Layer 2 of a small transformer language model trained on English Wikipedia (9 layers, counted from 0, width 96).
A neuron's activation on a vector x is squared ReLU(weights . x), where the dot is the dot product.

Input weights of the MLP neurons that the questions are about. A number n stands for (n - 128) times 0.003.
n36: 120, 147, 119, 100, 140, 127, 167, 101, 123, 179, 160, 132, 115, 183, 115, 172, 116, 144, 92, 107, 68, 105, 149, 172, 156, 145, 157, 73, 147, 112, 112, 133, 127, 135, 145, 128, 86, 165, 170, 118, 73, 115, 96, 98, 114, 98, 109, 139, 96, 116, 132, 139, 124, 125, 94, 113, 103, 132, 96, 117, 136, 101, 142, 89, 116, 155, 118, 105, 182, 100, 147, 113, 72, 171, 147, 173, 173, 120, 131, 102, 79, 138, 164, 158, 174, 141, 169, 126, 205, 121, 109, 124, 121, 159, 148, 121
n86: 105, 111, 147, 138, 150, 104, 176, 195, 145, 122, 133, 164, 160, 69, 133, 89, 163, 103, 180, 100, 154, 175, 171, 92, 100, 79, 123, 107, 229, 136, 127, 135, 131, 64, 147, 178, 115, 123, 161, 156, 149, 123, 154, 147, 157, 111, 179, 93, 146, 76, 97, 139, 166, 83, 75, 104, 182, 172, 191, 148, 134, 110, 115, 202, 81, 76, 165, 118, 107, 149, 181, 85, 62, 105, 136, 118, 118, 206, 97, 126, 95, 127, 156, 131, 115, 133, 120, 60, 104, 67, 161, 128, 192, 111, 122, 145
n92: 144, 148, 140, 116, 117, 126, 156, 121, 153, 145, 145, 211, 89, 151, 63, 171, 97, 144, 98, 69, 153, 151, 138, 163, 147, 97, 150, 130, 75, 167, 206, 128, 114, 89, 146, 158, 96, 124, 147, 149, 106, 110, 91, 121, 120, 125, 125, 170, 93, 167, 119, 58, 140, 114, 82, 123, 110, 130, 197, 109, 99, 62, 104, 120, 135, 84, 127, 141, 95, 91, 131, 129, 97, 156, 141, 133, 164, 105, 111, 150, 131, 142, 92, 94, 131, 171, 146, 134, 150, 130, 158, 128, 133, 155, 138, 56
n96: 150, 159, 155, 112, 149, 141, 155, 145, 131, 133, 62, 117, 130, 162, 64, 143, 95, 131, 85, 111, 132, 104, 118, 79, 214, 83, 126, 124, 126, 150, 104, 84, 112, 171, 125, 132, 78, 154, 95, 135, 106, 115, 62, 124, 119, 150, 121, 146, 112, 137, 186, 131, 155, 134, 118, 99, 109, 125, 248, 137, 188, 107, 111, 155, 109, 100, 122, 108, 154, 98, 89, 83, 142, 84, 142, 151, 188, 127, 82, 96, 81, 111, 124, 193, 128, 109, 88, 175, 112, 122, 140, 117, 148, 117, 161, 112
n223: 86, 181, 76, 110, 97, 114, 118, 191, 103, 145, 106, 165, 122, 176, 150, 146, 139, 107, 68, 119, 158, 154, 150, 167, 176, 155, 128, 170, 148, 130, 135, 121, 94, 179, 162, 181, 99, 136, 152, 177, 159, 113, 172, 89, 121, 144, 167, 108, 115, 134, 179, 109, 152, 173, 155, 135, 148, 138, 86, 162, 128, 145, 94, 131, 100, 166, 130, 99, 105, 166, 164, 154, 121, 128, 173, 140, 160, 155, 203, 159, 121, 91, 134, 143, 181, 168, 86, 70, 144, 126, 143, 153, 177, 81, 136, 115
n285: 178, 139, 167, 177, 129, 140, 115, 170, 200, 139, 140, 148, 102, 114, 106, 143, 84, 96, 146, 56, 143, 129, 123, 171, 97, 169, 88, 110, 196, 135, 154, 131, 116, 128, 147, 117, 112, 201, 144, 164, 107, 132, 104, 142, 128, 118, 86, 148, 147, 141, 61, 190, 116, 67, 107, 143, 120, 122, 151, 132, 153, 138, 141, 76, 128, 120, 128, 90, 187, 119, 123, 99, 99, 103, 174, 99, 119, 97, 171, 89, 98, 102, 90, 112, 136, 101, 115, 87, 73, 182, 173, 135, 125, 179, 122, 113
n313: 139, 86, 119, 95, 113, 166, 148, 99, 86, 161, 30, 146, 118, 140, 80, 109, 84, 179, 97, 90, 158, 151, 129, 106, 165, 121, 124, 71, 130, 144, 112, 86, 140, 143, 143, 188, 124, 108, 103, 162, 182, 129, 144, 157, 138, 115, 129, 148, 96, 143, 115, 121, 103, 81, 111, 146, 62, 120, 147, 157, 136, 115, 120, 112, 171, 139, 132, 111, 113, 112, 150, 154, 103, 130, 123, 119, 119, 140, 77, 121, 109, 116, 198, 122, 89, 167, 131, 89, 91, 119, 98, 149, 131, 135, 142, 121
n328: 182, 109, 102, 98, 111, 109, 136, 103, 172, 154, 121, 163, 123, 127, 94, 173, 61, 126, 147, 146, 134, 89, 135, 129, 138, 133, 138, 118, 89, 155, 159, 140, 125, 158, 63, 97, 156, 84, 109, 150, 119, 178, 72, 93, 64, 139, 134, 150, 74, 73, 96, 112, 213, 147, 150, 179, 137, 110, 113, 99, 137, 159, 106, 193, 74, 136, 181, 118, 126, 122, 45, 137, 138, 136, 111, 119, 116, 181, 155, 73, 199, 139, 137, 176, 174, 141, 100, 191, 78, 157, 76, 83, 136, 87, 160, 159
n337: 156, 134, 142, 141, 134, 131, 88, 164, 113, 135, 119, 80, 124, 121, 97, 126, 128, 95, 76, 105, 116, 79, 135, 106, 146, 143, 147, 146, 137, 106, 107, 122, 108, 152, 162, 127, 104, 124, 108, 173, 200, 81, 99, 157, 148, 162, 131, 97, 145, 105, 125, 219, 85, 81, 107, 108, 163, 135, 115, 116, 126, 125, 66, 144, 85, 115, 127, 97, 107, 128, 206, 143, 127, 152, 173, 106, 128, 104, 111, 83, 52, 148, 126, 71, 157, 183, 162, 132, 104, 158, 118, 130, 144, 195, 108, 177
n358: 121, 145, 183, 125, 122, 101, 90, 99, 159, 205, 156, 109, 97, 167, 163, 139, 52, 187, 155, 136, 147, 134, 112, 160, 123, 108, 155, 64, 123, 150, 147, 70, 143, 161, 130, 104, 119, 98, 168, 118, 96, 93, 110, 112, 120, 120, 158, 117, 145, 123, 105, 109, 117, 119, 75, 81, 112, 129, 99, 112, 122, 117, 165, 153, 130, 106, 101, 116, 109, 149, 117, 126, 130, 168, 98, 112, 136, 157, 135, 49, 135, 110, 144, 148, 118, 182, 142, 99, 176, 55, 125, 148, 103, 132, 145, 213
n368: 185, 161, 139, 104, 146, 140, 144, 165, 172, 135, 223, 175, 121, 153, 128, 116, 129, 127, 96, 143, 131, 133, 117, 66, 138, 105, 188, 122, 173, 124, 132, 168, 206, 127, 150, 110, 105, 145, 157, 112, 146, 134, 149, 54, 113, 88, 157, 104, 143, 134, 110, 76, 124, 144, 233, 167, 148, 98, 111, 171, 118, 118, 120, 126, 99, 136, 197, 152, 171, 125, 111, 166, 149, 151, 75, 123, 222, 139, 202, 139, 139, 172, 152, 148, 124, 90, 80, 132, 120, 117, 158, 123, 175, 100, 116, 121
n370: 162, 128, 147, 207, 125, 136, 187, 92, 178, 135, 173, 160, 94, 97, 177, 172, 178, 163, 104, 188, 126, 131, 211, 65, 140, 140, 124, 81, 165, 153, 163, 147, 95, 158, 124, 147, 110, 108, 109, 77, 143, 55, 97, 92, 114, 100, 187, 124, 152, 96, 182, 161, 80, 163, 171, 68, 205, 100, 88, 118, 117, 100, 145, 131, 152, 104, 98, 160, 125, 128, 144, 104, 163, 137, 118, 76, 130, 135, 121, 118, 88, 123, 192, 153, 159, 118, 128, 85, 115, 131, 75, 161, 128, 102, 103, 174

Each question shows a token from some text and the vector x that enters the MLP there. A number n stands for (n - 128) times 0.031.

"St": 99, 101, 155, 95, 163, 156, 201, 86, 127, 194, 141, 88, 103, 99, 129, 135, 128, 125, 152, 105, 125, 170, 129, 165, 92, 87, 163, 157, 74, 107, 80, 153, 113, 69, 140, 118, 128, 171, 109, 127, 101, 114, 166, 119, 187, 144, 130, 134, 171, 150, 135, 156, 145, 132, 150, 123, 145, 146, 142, 189, 179, 103, 111, 115, 115, 137, 119, 115, 101, 161, 114, 158, 174, 93, 75, 172, 129, 132, 184, 121, 117, 100, 83, 58, 67, 96, 104, 101, 170, 151, 139, 152, 70, 152, 192, 122
Which of these neurons fires most? n285

"c": 65, 108, 151, 149, 179, 161, 144, 144, 84, 157, 157, 103, 137, 165, 86, 135, 131, 128, 162, 106, 126, 132, 198, 134, 177, 124, 129, 158, 124, 159, 119, 134, 113, 51, 119, 102, 171, 132, 66, 126, 160, 125, 158, 137, 167, 127, 112, 121, 153, 80, 174, 144, 145, 124, 228, 134, 155, 123, 107, 140, 181, 129, 121, 118, 143, 82, 114, 105, 82, 149, 73, 137, 190, 133, 108, 127, 103, 114, 162, 117, 168, 129, 100, 51, 125, 155, 115, 95, 168, 142, 170, 130, 57, 150, 118, 99
Which of these neurons fires most? n337

"ard": 144, 94, 125, 85, 190, 185, 120, 86, 81, 167, 166, 99, 190, 117, 90, 117, 137, 223, 172, 115, 94, 158, 155, 140, 130, 101, 139, 167, 88, 115, 116, 128, 105, 104, 129, 127, 147, 135, 106, 122, 62, 100, 145, 119, 182, 137, 153, 147, 130, 104, 99, 191, 143, 97, 130, 120, 179, 156, 105, 124, 184, 148, 151, 162, 93, 128, 124, 102, 119, 142, 93, 143, 185, 67, 77, 129, 96, 136, 103, 139, 146, 102, 115, 90, 143, 153, 119, 94, 155, 127, 109, 125, 42, 164, 141, 103
Which neuron fires most, and how strongly? n358, at about 0.34

"He ": 110, 173, 107, 94, 192, 166, 150, 93, 137, 132, 135, 98, 127, 93, 132, 97, 93, 140, 160, 93, 79, 124, 162, 85, 187, 98, 131, 110, 137, 203, 61, 99, 86, 92, 124, 37, 154, 127, 86, 79, 115, 135, 143, 152, 142, 142, 121, 88, 142, 120, 91, 122, 115, 91, 152, 156, 144, 124, 133, 135, 183, 170, 85, 125, 142, 163, 125, 116, 117, 151, 130, 157, 106, 149, 80, 134, 127, 139, 194, 106, 177, 87, 126, 117, 91, 121, 87, 71, 144, 153, 121, 86, 77, 156, 153, 96
Which three neurons fire most, strongest first? n368, n328, n313

"un": 85, 111, 153, 130, 178, 155, 90, 112, 90, 118, 171, 111, 171, 122, 114, 114, 123, 174, 126, 103, 138, 163, 192, 119, 129, 124, 134, 169, 151, 144, 155, 145, 108, 108, 176, 110, 169, 132, 105, 157, 123, 88, 155, 139, 176, 161, 129, 146, 139, 89, 118, 149, 96, 125, 137, 94, 174, 144, 117, 146, 163, 143, 131, 85, 115, 119, 142, 157, 29, 118, 139, 191, 172, 60, 143, 181, 150, 115, 154, 122, 154, 71, 97, 89, 116, 169, 64, 129, 154, 162, 141, 100, 54, 185, 157, 121
Which neuron fires most, and how strongly? n337, at about 1.4

"y ": 108, 173, 77, 122, 199, 162, 160, 105, 119, 153, 140, 114, 103, 113, 125, 134, 143, 168, 181, 135, 103, 140, 186, 111, 197, 116, 120, 164, 98, 168, 51, 111, 77, 104, 129, 69, 141, 136, 86, 114, 95, 136, 109, 135, 122, 122, 167, 158, 148, 129, 95, 164, 151, 113, 160, 179, 153, 111, 110, 111, 181, 146, 107, 142, 135, 128, 147, 137, 102, 207, 175, 154, 112, 115, 100, 138, 62, 107, 149, 145, 164, 145, 106, 90, 142, 125, 120, 70, 150, 135, 147, 120, 65, 184, 94, 81
Which of these neurons fires most? n337

"Univers": 112, 128, 131, 109, 129, 156, 152, 104, 115, 125, 168, 100, 133, 123, 111, 95, 105, 131, 147, 96, 81, 130, 137, 172, 111, 120, 149, 141, 43, 126, 119, 135, 31, 76, 166, 75, 105, 116, 111, 144, 113, 99, 164, 123, 177, 160, 103, 52, 141, 118, 141, 144, 128, 82, 147, 96, 163, 108, 117, 191, 153, 145, 141, 111, 87, 111, 112, 155, 121, 156, 99, 179, 179, 127, 90, 157, 161, 136, 155, 129, 140, 96, 128, 72, 55, 129, 48, 121, 195, 153, 130, 121, 85, 144, 143, 111
Which of these neurons fires most? n358

"ed": 109, 132, 171, 140, 214, 171, 169, 108, 83, 132, 143, 101, 158, 114, 102, 143, 117, 179, 152, 107, 143, 178, 134, 148, 154, 127, 132, 160, 87, 132, 112, 153, 41, 110, 104, 134, 173, 143, 117, 163, 84, 162, 168, 122, 168, 140, 109, 97, 138, 140, 166, 160, 118, 102, 138, 106, 142, 86, 122, 142, 194, 117, 128, 102, 137, 105, 86, 148, 93, 161, 118, 128, 171, 149, 68, 159, 118, 129, 136, 125, 145, 105, 109, 136, 88, 151, 94, 147, 179, 166, 136, 147, 22, 120, 203, 115
Which two neurons fire most, strongest first? n96, n358

"is": 109, 105, 108, 164, 195, 115, 118, 115, 122, 142, 169, 70, 146, 127, 133, 194, 102, 227, 175, 154, 109, 134, 152, 117, 179, 121, 120, 98, 119, 164, 119, 142, 85, 113, 126, 124, 175, 153, 129, 132, 110, 123, 86, 144, 167, 149, 115, 86, 140, 142, 143, 116, 139, 105, 150, 120, 162, 165, 131, 126, 176, 131, 162, 117, 121, 116, 85, 124, 105, 184, 124, 184, 159, 24, 94, 158, 137, 120, 151, 159, 146, 101, 118, 72, 149, 138, 143, 168, 132, 144, 165, 51, 81, 164, 156, 102
Which neuron fires most, and how strongly? n358, at about 0.081

"ang": 170, 132, 137, 108, 165, 140, 119, 117, 92, 168, 105, 91, 157, 111, 85, 123, 140, 194, 112, 82, 130, 135, 158, 118, 137, 135, 149, 105, 132, 162, 105, 153, 101, 71, 120, 146, 176, 137, 118, 125, 161, 82, 119, 136, 202, 150, 136, 131, 163, 73, 108, 131, 181, 113, 199, 134, 187, 114, 92, 192, 160, 142, 159, 122, 97, 133, 145, 143, 141, 154, 129, 128, 165, 97, 112, 169, 92, 105, 153, 106, 196, 99, 72, 76, 75, 162, 120, 109, 169, 165, 147, 95, 51, 146, 118, 111
Which neuron fires most, and how strongly? n337, at about 0.17

"Di": 68, 120, 92, 123, 164, 168, 157, 101, 118, 156, 97, 112, 110, 114, 105, 101, 112, 140, 148, 101, 102, 140, 111, 132, 139, 120, 132, 118, 91, 191, 116, 146, 115, 63, 134, 61, 135, 171, 141, 114, 89, 112, 197, 128, 128, 137, 147, 138, 141, 131, 110, 140, 149, 118, 134, 143, 178, 161, 133, 176, 209, 102, 122, 117, 139, 131, 118, 90, 118, 142, 70, 166, 193, 103, 110, 207, 127, 87, 219, 146, 133, 91, 104, 91, 102, 110, 131, 70, 135, 192, 105, 84, 112, 159, 123, 163
Which of these neurons fires most? n285

"ed ": 120, 185, 127, 132, 181, 150, 150, 71, 130, 129, 154, 136, 85, 99, 136, 88, 144, 129, 173, 134, 109, 129, 187, 89, 192, 131, 115, 160, 90, 181, 79, 107, 89, 133, 97, 65, 167, 118, 122, 122, 86, 152, 145, 154, 188, 110, 174, 91, 174, 151, 141, 131, 158, 120, 160, 185, 133, 116, 123, 154, 119, 132, 122, 105, 155, 116, 109, 121, 102, 183, 144, 150, 115, 90, 48, 145, 108, 138, 156, 135, 177, 113, 136, 96, 133, 104, 93, 64, 168, 169, 110, 120, 99, 164, 105, 59
Which two neurons fire most, strongest first? n370, n368

"ag": 143, 161, 138, 148, 186, 138, 114, 120, 100, 150, 140, 123, 168, 140, 139, 164, 114, 203, 163, 103, 98, 157, 122, 103, 145, 104, 136, 155, 129, 157, 73, 148, 91, 104, 94, 104, 240, 108, 132, 88, 101, 115, 182, 116, 179, 112, 130, 116, 137, 90, 163, 197, 117, 148, 154, 105, 159, 143, 114, 182, 158, 150, 154, 164, 82, 106, 101, 124, 105, 163, 92, 149, 160, 92, 92, 199, 93, 147, 150, 139, 190, 149, 111, 81, 97, 112, 84, 167, 145, 134, 109, 130, 90, 113, 148, 129
Which two neurons fire most, strongest first? n328, n358

", ": 125, 170, 109, 148, 185, 146, 167, 107, 94, 147, 156, 131, 87, 101, 152, 85, 96, 123, 184, 129, 111, 160, 154, 108, 224, 131, 94, 135, 93, 183, 63, 138, 84, 104, 102, 89, 138, 131, 95, 122, 101, 166, 139, 130, 146, 120, 122, 110, 145, 144, 105, 153, 152, 110, 171, 161, 194, 154, 98, 137, 177, 168, 107, 169, 118, 134, 126, 119, 110, 143, 168, 128, 139, 161, 83, 157, 102, 159, 153, 148, 148, 132, 82, 95, 113, 111, 115, 89, 172, 163, 123, 62, 96, 176, 163, 54
Which neuron fires most, and how strongly? n328, at about 0.13

"fin": 86, 107, 147, 101, 206, 117, 162, 108, 148, 129, 150, 127, 135, 135, 93, 91, 92, 163, 154, 89, 101, 206, 151, 96, 110, 141, 142, 131, 81, 136, 110, 154, 58, 106, 86, 106, 145, 147, 110, 141, 94, 105, 165, 141, 172, 137, 104, 126, 140, 104, 122, 155, 177, 113, 126, 115, 160, 123, 96, 143, 169, 133, 113, 97, 116, 176, 84, 96, 99, 136, 64, 170, 99, 104, 103, 150, 157, 148, 163, 145, 148, 113, 112, 116, 56, 119, 71, 153, 194, 156, 158, 147, 41, 131, 180, 114
Which of these neurons fires most? n36

"199": 130, 126, 129, 98, 202, 164, 95, 78, 83, 155, 156, 140, 143, 115, 106, 145, 95, 142, 180, 149, 107, 138, 124, 145, 91, 117, 152, 144, 104, 155, 97, 199, 47, 93, 104, 99, 170, 111, 109, 131, 104, 128, 165, 105, 184, 166, 106, 88, 133, 106, 110, 193, 135, 72, 139, 154, 104, 101, 88, 145, 167, 136, 148, 111, 88, 106, 122, 129, 125, 169, 115, 124, 173, 151, 49, 136, 103, 108, 120, 168, 144, 147, 133, 96, 67, 168, 97, 118, 193, 133, 106, 117, 78, 158, 167, 133
Which of these neurons fires most? n358

". ": 120, 179, 127, 137, 185, 128, 146, 125, 135, 123, 168, 113, 100, 127, 129, 124, 154, 143, 190, 148, 137, 159, 152, 111, 205, 115, 149, 142, 96, 193, 92, 143, 94, 87, 105, 76, 156, 114, 83, 107, 121, 170, 163, 149, 139, 153, 114, 111, 147, 181, 100, 115, 117, 109, 129, 169, 202, 136, 120, 148, 157, 180, 123, 175, 115, 151, 120, 102, 74, 166, 151, 96, 125, 175, 57, 149, 94, 126, 144, 135, 161, 140, 108, 96, 101, 105, 108, 59, 176, 156, 127, 85, 123, 188, 157, 72
Which two neurons fire most, strongest first? n86, n368

"ated ": 94, 181, 110, 116, 174, 147, 138, 103, 123, 123, 165, 142, 105, 97, 108, 89, 149, 176, 187, 135, 113, 130, 171, 101, 172, 141, 124, 185, 98, 197, 85, 115, 58, 136, 110, 58, 163, 127, 136, 116, 106, 161, 135, 149, 166, 108, 135, 104, 188, 163, 162, 153, 142, 143, 105, 190, 125, 133, 120, 129, 134, 145, 131, 139, 93, 94, 151, 99, 116, 172, 135, 139, 120, 103, 62, 134, 81, 140, 144, 152, 138, 109, 105, 97, 157, 136, 96, 60, 167, 207, 109, 108, 78, 164, 120, 85
Which of these neurons fires most? n223

"from ": 117, 178, 90, 132, 190, 166, 180, 79, 116, 143, 145, 149, 108, 116, 102, 134, 104, 90, 150, 110, 88, 134, 148, 101, 171, 123, 121, 126, 116, 206, 89, 105, 76, 133, 147, 98, 141, 118, 149, 118, 87, 113, 162, 168, 125, 158, 134, 126, 148, 158, 129, 110, 122, 100, 139, 161, 143, 120, 123, 179, 185, 178, 114, 113, 142, 129, 103, 123, 78, 186, 151, 137, 148, 152, 56, 140, 91, 151, 150, 128, 154, 119, 70, 111, 102, 120, 108, 66, 212, 188, 130, 116, 63, 161, 147, 81
Which of these neurons fires most? n92

"Y": 126, 120, 113, 134, 165, 155, 127, 74, 84, 160, 175, 83, 98, 128, 89, 121, 64, 177, 163, 47, 135, 149, 126, 123, 133, 107, 128, 174, 110, 136, 96, 154, 87, 90, 70, 116, 131, 133, 125, 124, 105, 121, 158, 134, 148, 136, 159, 130, 183, 142, 113, 176, 141, 132, 128, 116, 168, 113, 132, 156, 207, 160, 124, 123, 150, 94, 125, 127, 119, 136, 58, 167, 173, 106, 142, 200, 106, 142, 130, 131, 92, 147, 96, 104, 62, 97, 129, 112, 212, 180, 167, 115, 79, 151, 139, 128
Which neuron fires most, and how strongly? n285, at about 0.29